Layer 5 of a small transformer language model trained on English Wikipedia (8 layers, counted from 0, width 128).
A neuron's activation on a vector x is GELU(weights . x + bias), where the dot is the dot product.

Input weights of the MLP neurons that the questions are about. A number n stands for n times 0.0057.
n6 (bias -0.075): -2 -19 48 16 14 67 17 -2 7 -5 27 -12 -30 -12 -32 3 1 27 -9 -76 10 -29 5 1 58 -1 -24 -9 20 -29 1 2 1 -20 -7 -5 -48 3 -13 -1 -28 34 5 -22 20 -22 -23 -3 6 56 19 -6 7 26 -15 4 -42 -3 -33 -34 43 -4 11 15 58 -9 47 -2 8 24 1 27 -4 -8 9 16 -64 17 5 -3 12 -41 42 -34 16 -22 20 -12 -42 8 3 -14 21 -15 -4 -9 33 29 -11 -5 -7 -24 5 21 10 19 -17 37 19 -18 2 -6 11 -1 17 -2 28 9 3 -14 -2 -30 -40 -40 -15 21 1 -14
n20 (bias -0.052): 38 6 -28 17 -14 -15 30 7 -12 -22 -23 5 -12 -42 13 -21 -31 -52 26 22 -14 -12 15 29 12 -25 -8 -4 -12 -7 0 25 16 -39 25 3 -4 15 -4 27 -12 1 -13 -5 -28 -11 -1 26 -10 12 11 -40 13 -15 1 -1 1 31 -1 15 12 -38 -9 27 10 7 -5 16 2 -53 -9 -46 -29 26 7 32 12 -34 -12 -16 3 25 -21 43 4 53 6 -32 24 5 2 -7 27 11 5 16 19 -17 -46 -33 19 -16 4 -4 -20 4 -20 18 16 -30 40 30 20 10 -9 13 -33 -14 -5 -16 36 21 65 -17 -36 -63 -6 -31
n71 (bias -0.070): 5 -19 -1 16 4 -13 -3 33 -21 -13 -12 0 -6 7 10 36 -11 21 -15 -12 12 -16 6 4 4 10 7 -43 12 11 -14 6 3 -14 -17 -7 -13 -10 -13 -8 -1 11 11 -11 16 -6 2 3 -5 20 5 -21 -17 12 0 -8 -12 -25 10 30 7 -21 -13 10 -18 -5 8 3 19 2 -3 17 -19 -17 -21 12 17 0 -17 -3 -22 21 0 12 13 3 -15 15 14 54 22 16 -3 11 -16 -1 -16 16 3 41 22 16 21 6 -8 -16 6 2 -11 20 -27 -4 17 5 -8 9 1 -9 -2 0 -9 6 2 19 3 -27 -36 21
n80 (bias -0.035): -1 13 16 11 2 25 4 20 -9 0 -5 -9 -18 10 -77 35 -20 60 17 57 26 29 -23 34 -13 -33 1 -12 27 30 -52 36 22 -29 20 32 -22 16 13 -35 25 -11 -65 -7 34 3 1 8 -18 49 8 17 -2 22 -11 -12 -17 36 15 -28 3 -8 -20 22 -19 -6 37 9 -35 -15 38 -38 -29 5 -33 -25 -6 -60 -16 37 2 -27 -3 -21 -28 -2 27 -16 30 -6 -13 2 -18 -41 26 7 -29 40 11 -9 -14 -6 -3 -27 23 19 -55 -21 45 17 6 33 -31 -33 3 -8 -13 -13 -5 12 26 10 -13 22 9 23 2 -7
n85 (bias -0.058): -28 9 -42 -18 43 16 -20 8 -19 6 -26 23 0 6 21 -13 16 -25 7 10 -20 26 39 -29 -21 -23 -6 -19 -33 -29 -20 4 27 -11 -28 -3 -9 -60 37 22 15 0 50 40 -9 -15 -39 17 -19 14 12 6 -43 -1 23 16 8 21 -6 -1 14 12 -30 2 10 35 0 6 30 49 -6 57 19 -44 3 6 1 8 1 17 4 13 1 -14 28 7 52 -1 10 17 10 4 -69 -33 -14 17 5 -11 -44 -15 9 -1 31 15 10 -4 4 10 -29 -7 -35 -16 -21 -2 24 10 21 -11 4 -35 10 19 6 30 -39 31 -6 1
n87 (bias -0.035): -34 -7 9 48 -11 11 -9 3 13 0 19 -12 4 -38 33 -10 -33 4 -31 -57 -40 -8 -36 57 5 -34 -25 -12 -12 17 -14 0 -13 17 0 -41 9 -36 27 16 -13 -10 -38 -21 33 38 34 79 -5 15 25 -61 19 -40 -10 31 -9 36 -22 -31 21 42 -43 -11 31 23 20 48 7 -11 -4 -18 -39 -3 8 15 25 24 -63 -58 -27 43 -2 10 29 -51 23 12 13 0 -31 47 18 29 -52 16 -38 43 -24 20 -12 -2 23 -9 -68 -28 -38 13 37 -16 17 42 13 -31 -20 -10 3 -16 -31 39 23 -7 -31 -3 21 -23 -8 -29
n89 (bias -0.067): -17 20 46 -20 10 34 -17 -10 9 -27 -8 34 34 11 -15 18 18 -18 7 23 -47 33 -17 -24 9 23 8 -14 -23 -22 -40 -34 3 -17 47 8 -32 -12 2 -39 6 48 17 -3 5 -13 7 91 -7 88 5 18 -44 -3 -36 -37 -12 6 -24 5 -6 4 1 0 1 26 23 -2 27 11 28 23 -46 -31 -13 -1 2 -49 -10 7 20 1 60 7 25 0 28 26 -5 -5 -30 -3 -34 10 -1 -5 -25 -18 8 8 -5 -48 10 47 12 15 -77 -5 -14 -5 -31 -8 29 -26 12 -24 -4 -18 35 -16 51 15 -35 6 27 27 -10 11
n124 (bias -0.019): 1 5 -1 1 6 4 22 -15 -7 20 35 9 -21 -27 7 -19 -37 -8 7 5 -16 1 18 8 31 24 -3 -2 2 -3 1 -17 -10 -24 10 26 -1 -13 -15 12 -50 11 6 -11 -22 15 -11 -23 -15 19 4 -1 -11 -5 22 -39 -1 14 5 17 -12 3 -21 7 8 6 1 9 -8 -15 -29 3 -17 -9 20 0 -1 -7 11 -16 28 -6 -40 -4 6 15 -9 14 15 38 -25 3 20 -49 14 19 11 0 2 -5 -21 -17 -11 27 -26 4 18 15 -13 -17 8 30 5 -5 -37 -2 -16 10 45 -6 14 6 -6 14 -38 -8 26 -23
n195 (bias -0.060): 0 -42 13 -16 31 -27 -6 -26 3 -41 17 -7 -9 2 -11 4 3 -3 -38 -2 -28 -20 -36 -54 26 -7 -11 -34 22 -27 -37 -45 -21 -16 7 -22 -85 -17 55 -12 35 85 50 -16 -3 -4 6 74 -28 4 26 -2 24 -7 25 -41 -17 -4 15 -30 -5 3 20 -3 -39 23 23 37 -1 -3 -27 12 -37 -8 17 54 -25 -62 -5 7 -70 -11 9 3 32 -11 1 52 -2 1 7 3 -1 -3 -6 9 -16 5 15 -3 -15 -38 11 -31 -4 -19 -27 -24 -40 36 30 44 14 -7 11 -27 7 26 51 -11 13 18 1 -18 -7 32 22 37
n325 (bias -0.083): 39 19 -41 41 -38 -7 9 14 11 -5 -2 -41 -15 39 -45 -47 35 -21 -10 -25 34 23 22 -10 42 -41 -32 -9 -35 7 -25 -43 33 -5 2 37 -19 20 39 -46 -19 5 49 43 19 50 51 -44 15 7 22 -21 -44 -19 -9 -40 26 24 41 48 6 -21 37 -25 -12 -1 3 -31 7 -15 35 13 31 -15 -2 -94 39 19 0 -47 -10 -29 -13 -10 27 -16 15 18 40 25 -35 34 -58 5 3 -19 -29 15 -65 -28 45 -3 -23 28 -5 15 -84 17 16 -36 -18 28 2 -53 7 -32 -5 14 44 6 51 -16 -13 -1 -12 -30 38 -9
n406 (bias -0.040): -26 -15 -41 33 25 -49 -90 1 6 -27 23 -55 -13 35 -7 -1 9 37 42 9 -32 14 -13 -7 -24 6 -30 2 -3 -32 19 6 -9 8 27 11 -8 -8 -13 0 -9 30 -24 -19 11 68 5 37 19 41 31 -8 2 -15 -21 -53 -41 -4 27 -10 -4 -68 5 -7 -52 31 -7 1 34 36 -3 9 -40 33 -47 15 -52 -77 -11 2 5 -30 22 27 0 -15 21 -27 -29 -15 21 16 -47 -23 -23 -12 -26 13 48 9 53 -39 -32 59 -43 24 -3 8 -56 -17 24 -2 24 1 -18 -11 -4 -30 29 -26 -15 -2 -4 -28 36 -9 14 3
n417 (bias -0.066): -1 -14 -12 22 48 19 9 22 -5 -2 -15 -11 -25 6 -23 24 -26 23 10 17 0 -19 -7 27 9 -3 10 -19 -14 -47 4 4 -24 -18 -2 36 -22 -14 -12 -8 19 -17 -5 -27 -9 1 31 -13 -27 17 8 -39 2 11 -14 -6 14 -17 -20 14 0 4 6 -3 42 9 9 -31 8 -3 25 38 -12 -28 -12 18 7 8 -11 8 -13 20 -28 25 -13 28 -7 -37 -21 18 2 -34 12 8 15 11 -17 -2 -32 -8 14 0 29 -37 18 14 11 29 16 -2 0 -20 -9 3 -3 7 9 -3 5 -20 -1 -6 13 39 -9 -6 18 4

Each question shows a token from some text and the vector x that enters the MLP there. A number n stands for n times 0.05.

"i": -11 13 12 -11 -13 -4 -10 -7 -25 17 -11 8 -10 2 -10 12 8 -4 20 -1 -14 5 -16 4 -1 9 25 -10 -23 -9 2 3 -4 13 -5 22 27 14 13 9 -3 -6 15 -2 7 -14 -20 8 16 9 -83 -30 1 -4 -4 -4 0 4 -5 31 -11 8 18 -4 8 -9 25 -1 9 -6 0 -9 -4 7 21 16 -5 6 6 17 1 8 4 -6 -3 -10 -7 3 6 29 2 -5 -4 12 15 4 -24 1 -22 -7 -17 5 -23 21 13 -16 5 13 11 21 -39 -18 -7 5 -6 7 -14 25 7 -7 -3 -11 -4 7 -11 9 -7 -16
Which neuron lights up most? n89

"ing": -24 -3 -10 -12 -14 2 -11 -12 -15 9 -7 7 -9 15 8 28 0 -4 35 15 0 -3 -5 -12 -5 -9 17 -18 -20 -7 -25 7 -18 45 4 6 19 4 -4 -1 -20 -6 -9 -25 7 -1 -5 -14 31 4 -71 1 -7 27 8 6 -11 8 11 14 -2 -16 0 -14 0 -5 -14 11 6 -6 22 19 1 -11 -9 -14 2 7 7 16 0 0 9 1 3 -19 16 9 -8 26 17 12 -11 5 -10 33 -5 -1 14 5 -1 4 -25 40 -6 -17 9 14 -20 16 -23 -18 -8 6 -13 -16 26 5 -5 -19 -13 -5 -10 6 -12 -7 20 -28
Which three neurons fire most, strongest first? n406, n85, n71

" 1": 9 -11 6 -23 -2 -6 10 1 -15 -2 -5 -10 -15 4 -7 26 10 12 9 -22 -13 -7 14 4 16 -15 25 -23 -4 -4 -2 -7 16 0 11 2 8 21 4 7 3 7 14 -6 2 -38 -7 -17 2 18 -66 -26 16 -10 14 10 -14 -1 -23 10 -10 -12 24 -25 11 -1 -1 0 7 -27 14 9 17 -18 9 1 6 6 -7 20 3 -13 18 -1 -4 -9 -13 -5 0 24 8 3 5 7 13 45 31 -9 7 3 6 3 -24 -5 3 -7 -20 20 10 10 -7 -3 -12 -7 -16 -2 -29 -1 6 -12 -13 -12 -9 12 8 11 -18 -19
Which three neurons fire most, strongest first? n6, n417, n71

" |": -5 3 2 4 -28 -8 10 -12 -39 -7 10 -6 -11 -13 11 28 0 15 7 12 -8 -9 -4 -3 -6 -8 13 1 -10 -6 -2 7 -12 15 0 4 9 17 0 9 3 -9 -3 -12 7 4 -10 3 -6 0 -73 -16 -9 -10 -1 3 4 -11 9 3 -47 10 23 1 -1 3 12 8 -6 -4 -4 6 -3 -4 6 -4 4 6 -1 -15 -4 5 1 -3 -9 -1 -14 -7 2 22 8 1 11 6 3 47 9 1 12 7 -10 6 4 2 -5 0 -7 9 -8 21 2 4 22 11 -4 -9 -11 1 -10 -9 -15 5 -6 7 3 -1 -6 1
Which neuron lights up most? n71

"ation": -28 2 -12 -23 16 -12 -9 2 -12 -2 -13 13 9 31 24 25 -6 -14 25 8 -5 12 -12 -6 15 -4 5 -5 -24 8 -18 -9 10 45 11 -3 27 10 -13 -19 3 -11 22 -9 6 -13 5 -16 10 -5 -76 -24 11 -4 9 -6 4 -8 0 14 -4 -11 15 -14 -5 6 8 -11 8 6 18 -7 -10 -16 -3 -1 -4 8 10 5 1 -21 19 -11 10 -12 -17 -13 -17 23 10 -11 -5 -17 -1 31 -3 15 3 -2 -6 11 -15 2 2 -1 21 12 -33 32 -14 -15 -14 8 -4 -6 7 11 0 -18 -12 10 8 3 -6 7 2 -23
Which neuron lights up most? n85

"6": -3 -7 23 -13 26 2 9 -6 -24 2 7 -2 -1 6 6 34 21 1 8 -8 0 4 1 -18 13 0 5 -11 4 -1 -8 -7 25 10 3 -7 -17 18 -17 -8 12 13 6 -22 24 -42 8 5 -4 20 -74 5 7 -12 14 -21 -22 -9 -15 -19 -4 5 23 -26 3 3 -27 11 -16 -7 -4 3 4 -12 -13 0 -2 8 8 8 -6 7 -15 -17 -15 -4 -13 -6 -12 16 5 0 16 7 10 37 2 0 21 6 3 19 -10 -17 10 -14 11 9 -1 35 3 2 -20 9 -28 -13 6 9 5 -3 -4 -13 6 13 7 8 -1 -8
Which neuron lights up most? n195

" res": -10 -10 -12 9 -18 -10 15 2 -8 8 -22 -17 2 6 7 26 -10 -1 33 19 -2 -3 0 37 3 10 -20 -20 5 -19 -1 6 -17 1 7 -1 3 25 8 -42 8 7 15 9 13 12 -11 6 19 8 -73 -18 -14 18 7 30 -4 -14 7 19 -16 7 11 -32 7 -21 15 -12 17 -14 15 11 -5 -9 4 -20 18 -11 5 15 10 -16 -2 4 0 -16 -20 0 16 26 18 24 0 10 -11 5 14 -24 18 -1 7 -22 -22 9 6 0 -14 3 -16 12 -16 15 -20 -2 -20 2 0 12 21 15 -9 3 -30 -24 2 -2 -5 -22
Which neuron lights up most? n325

" M": 6 -16 -5 -4 0 5 42 -10 7 8 25 2 0 -2 -16 27 -24 7 9 6 10 12 -1 5 8 -6 20 -14 8 0 -1 -3 -12 14 -1 -13 -4 13 -10 -8 35 -1 -9 -12 4 -3 23 -10 24 21 -71 1 9 22 7 -24 -12 -4 -5 9 -1 25 22 4 -14 -49 8 -3 -6 -2 -12 -20 -14 -9 12 -3 10 8 -1 -16 16 4 -2 2 -18 -18 -16 -18 11 20 9 8 22 6 3 3 -1 -4 14 9 -3 4 10 -6 3 2 -2 1 6 20 -6 -10 -12 19 -7 -17 -26 4 -5 -18 1 -15 -15 -3 7 -2 -13 -22
Which neuron lights up most? n80

"9": -15 -14 11 6 22 0 14 -12 -20 10 0 -1 9 5 4 17 -2 -14 24 9 -14 -12 9 -11 21 6 11 -2 -1 -17 -10 2 -14 11 3 -8 -10 29 -14 28 -2 -5 9 -19 8 -27 -8 11 -5 21 -72 12 33 -1 26 -7 -15 -18 -3 -4 1 6 11 -14 6 5 -55 3 -13 -10 -12 5 -3 -14 -4 22 7 3 2 8 -17 9 -7 -8 -23 4 -15 8 0 15 11 -1 26 -10 16 41 7 -11 7 -3 4 4 -17 -2 12 1 24 4 17 18 -13 -23 -17 4 -18 -17 -26 24 -7 6 5 -14 3 -5 -7 19 -16 -23
Which neuron lights up most? n124

"ic": -24 16 29 22 20 -7 12 -13 6 8 -30 9 3 -1 12 40 1 20 3 14 0 -21 -4 22 4 -9 23 -3 18 -3 -2 17 -3 32 19 -33 29 10 -21 10 22 -17 -21 12 5 -11 8 -10 34 17 -75 -43 -8 4 -7 38 5 -5 12 -11 1 9 24 -9 3 -16 -11 -17 -28 19 23 -8 -2 -13 7 5 4 5 -11 5 -15 3 -13 -6 -4 -1 -12 -23 5 10 17 -11 22 5 -6 1 -5 -8 25 0 3 -2 -4 -12 3 -6 -23 -9 12 21 9 2 -10 -20 -6 -30 7 10 -37 -3 -9 -27 5 19 -18 0 -13 -13
Which neuron lights up most? n80

" t": -39 12 20 -5 -1 2 20 -3 7 -14 13 3 -10 4 -4 15 9 4 1 -4 8 -5 3 -5 16 22 24 -16 -1 16 -2 -4 4 19 -16 13 -3 37 -15 -1 7 -23 9 10 26 -9 8 9 -6 6 -65 -8 22 7 -7 -9 -18 -7 -9 5 2 4 19 -38 -1 -43 -1 -18 -29 -20 0 -5 -16 13 15 -4 -1 35 1 -5 -17 -8 1 -5 -15 -17 -10 14 12 21 16 3 -2 3 -27 -3 8 23 39 10 16 56 7 -14 -2 -13 -31 -12 -1 5 1 7 -22 30 -26 4 -13 14 -13 7 10 -10 -10 0 -3 4 -5 -13
Which neuron lights up most? n71

" p": -13 14 3 14 1 -6 37 -5 4 -10 -6 -3 -9 -1 46 13 -10 -14 5 1 8 -12 -14 12 22 -24 -14 -2 -28 -29 -12 3 -14 11 4 9 5 12 -13 -3 10 6 -8 10 0 5 -13 -9 -7 3 -72 -7 -26 -2 10 -7 4 -15 -21 33 -10 -3 11 -10 7 -49 -3 6 -7 -16 6 -7 3 4 8 -1 9 14 4 -7 7 -1 1 -2 -27 12 -27 2 13 18 12 -4 29 28 -1 4 -9 -11 0 -3 25 -13 9 10 12 0 -8 16 2 13 5 5 -1 27 -11 9 -13 21 -6 -10 -4 6 -6 7 -6 4 1 -9
Which neuron lights up most? n20

" 0": 0 -10 30 -26 -6 -5 8 8 -13 -3 1 -8 -16 23 -7 25 2 4 19 -3 13 -10 12 -34 7 -3 37 0 2 -8 -9 -10 8 -12 -1 4 -2 10 -5 25 9 -6 25 2 0 -30 -4 -46 16 15 -67 0 1 -8 15 11 -10 -17 -21 6 -10 -22 28 -9 5 -20 -16 -7 -5 -13 4 3 19 1 18 16 8 -9 -4 17 -11 -7 19 -26 11 2 -15 -7 11 12 17 3 4 -9 8 42 27 1 6 -10 -8 12 -5 -3 -10 2 4 15 7 10 23 -13 -19 8 -10 -8 -24 17 0 -12 -13 -18 6 -3 19 15 -7 -31
Which neuron lights up most? n6

"0": -1 -7 6 -3 7 0 2 -1 -29 -8 11 12 5 9 21 25 -12 -5 15 12 -3 3 19 -11 1 12 22 -21 -21 -7 -7 -3 -2 -3 -8 -1 -8 11 -11 5 -11 -11 25 3 1 -21 -14 -39 -23 -7 -56 -22 17 0 18 15 -11 -36 -15 11 -11 -6 14 -20 11 2 -20 4 -12 8 12 10 11 22 -4 20 3 7 1 32 -2 5 0 -14 -25 -4 -15 -14 -4 23 6 -5 29 -23 29 51 8 -4 2 5 -16 1 -3 -20 7 9 18 10 0 6 -6 -11 -20 -1 -13 -26 -2 9 15 -13 -10 0 -4 10 -7 8 -5 -16
Which neuron lights up most? n417

" (": -29 5 -5 -14 7 2 42 -13 4 -5 2 10 1 -14 -1 21 -8 -16 18 10 -12 10 -6 3 -6 0 3 -8 -21 -2 -4 15 -7 15 5 4 -4 -1 0 16 8 -18 -11 0 19 -22 -9 0 -7 0 -81 -11 -7 -21 -3 -2 3 -8 -27 0 -1 1 16 -20 3 7 -7 8 -14 -5 0 -9 21 -12 6 -14 5 4 4 -16 10 1 -1 0 -7 3 -12 5 27 20 -1 3 0 -1 -9 35 -2 -4 0 7 -6 -5 2 12 1 -15 -26 23 5 33 -12 1 9 18 -12 -5 -22 4 -16 0 17 1 4 5 -5 -10 -3 8
The two highest activations, in order: n20, n87

")": 11 7 6 -2 -12 -7 0 0 -28 -25 -11 -10 3 16 -4 19 -13 -19 20 3 -11 17 4 15 -1 18 8 -15 -32 -5 8 -1 -10 2 -21 7 15 4 -6 -1 3 0 13 9 -6 -9 -1 -27 8 -11 -69 -22 17 -3 11 8 9 5 -22 20 -26 6 8 -8 11 6 1 -1 -10 2 -8 -2 -9 4 13 11 10 13 0 19 7 8 0 -6 -15 -9 1 -32 10 17 10 9 -7 -31 0 46 5 -9 13 -20 -17 1 -3 -11 -6 7 18 17 -16 -9 -13 0 -19 15 -12 2 26 7 0 -8 10 21 -14 21 -33 24 3 -3
Which neuron fires most, and how strongly? n85, at about 1.8

"l": -48 -9 14 7 -58 -13 -9 -22 6 -22 -1 13 -16 5 -4 2 -10 19 12 18 14 -8 -8 -3 -17 5 12 -13 -13 -24 -26 -10 -31 22 -3 0 2 -21 25 -16 18 15 0 -39 11 -3 -9 -20 61 12 -34 -16 -30 -14 18 2 -21 -10 3 16 -3 0 48 -41 1 -23 -12 51 -5 31 -21 15 16 18 0 -10 10 5 11 19 -8 10 2 -17 -5 9 -27 -3 12 17 20 -3 -5 33 23 -4 -5 -15 29 33 -23 16 -15 -17 25 5 9 -17 -11 18 -1 32 26 31 -12 -19 21 -5 -2 -30 6 -5 -9 21 3 2 8 -42
Which neuron lights up most? n195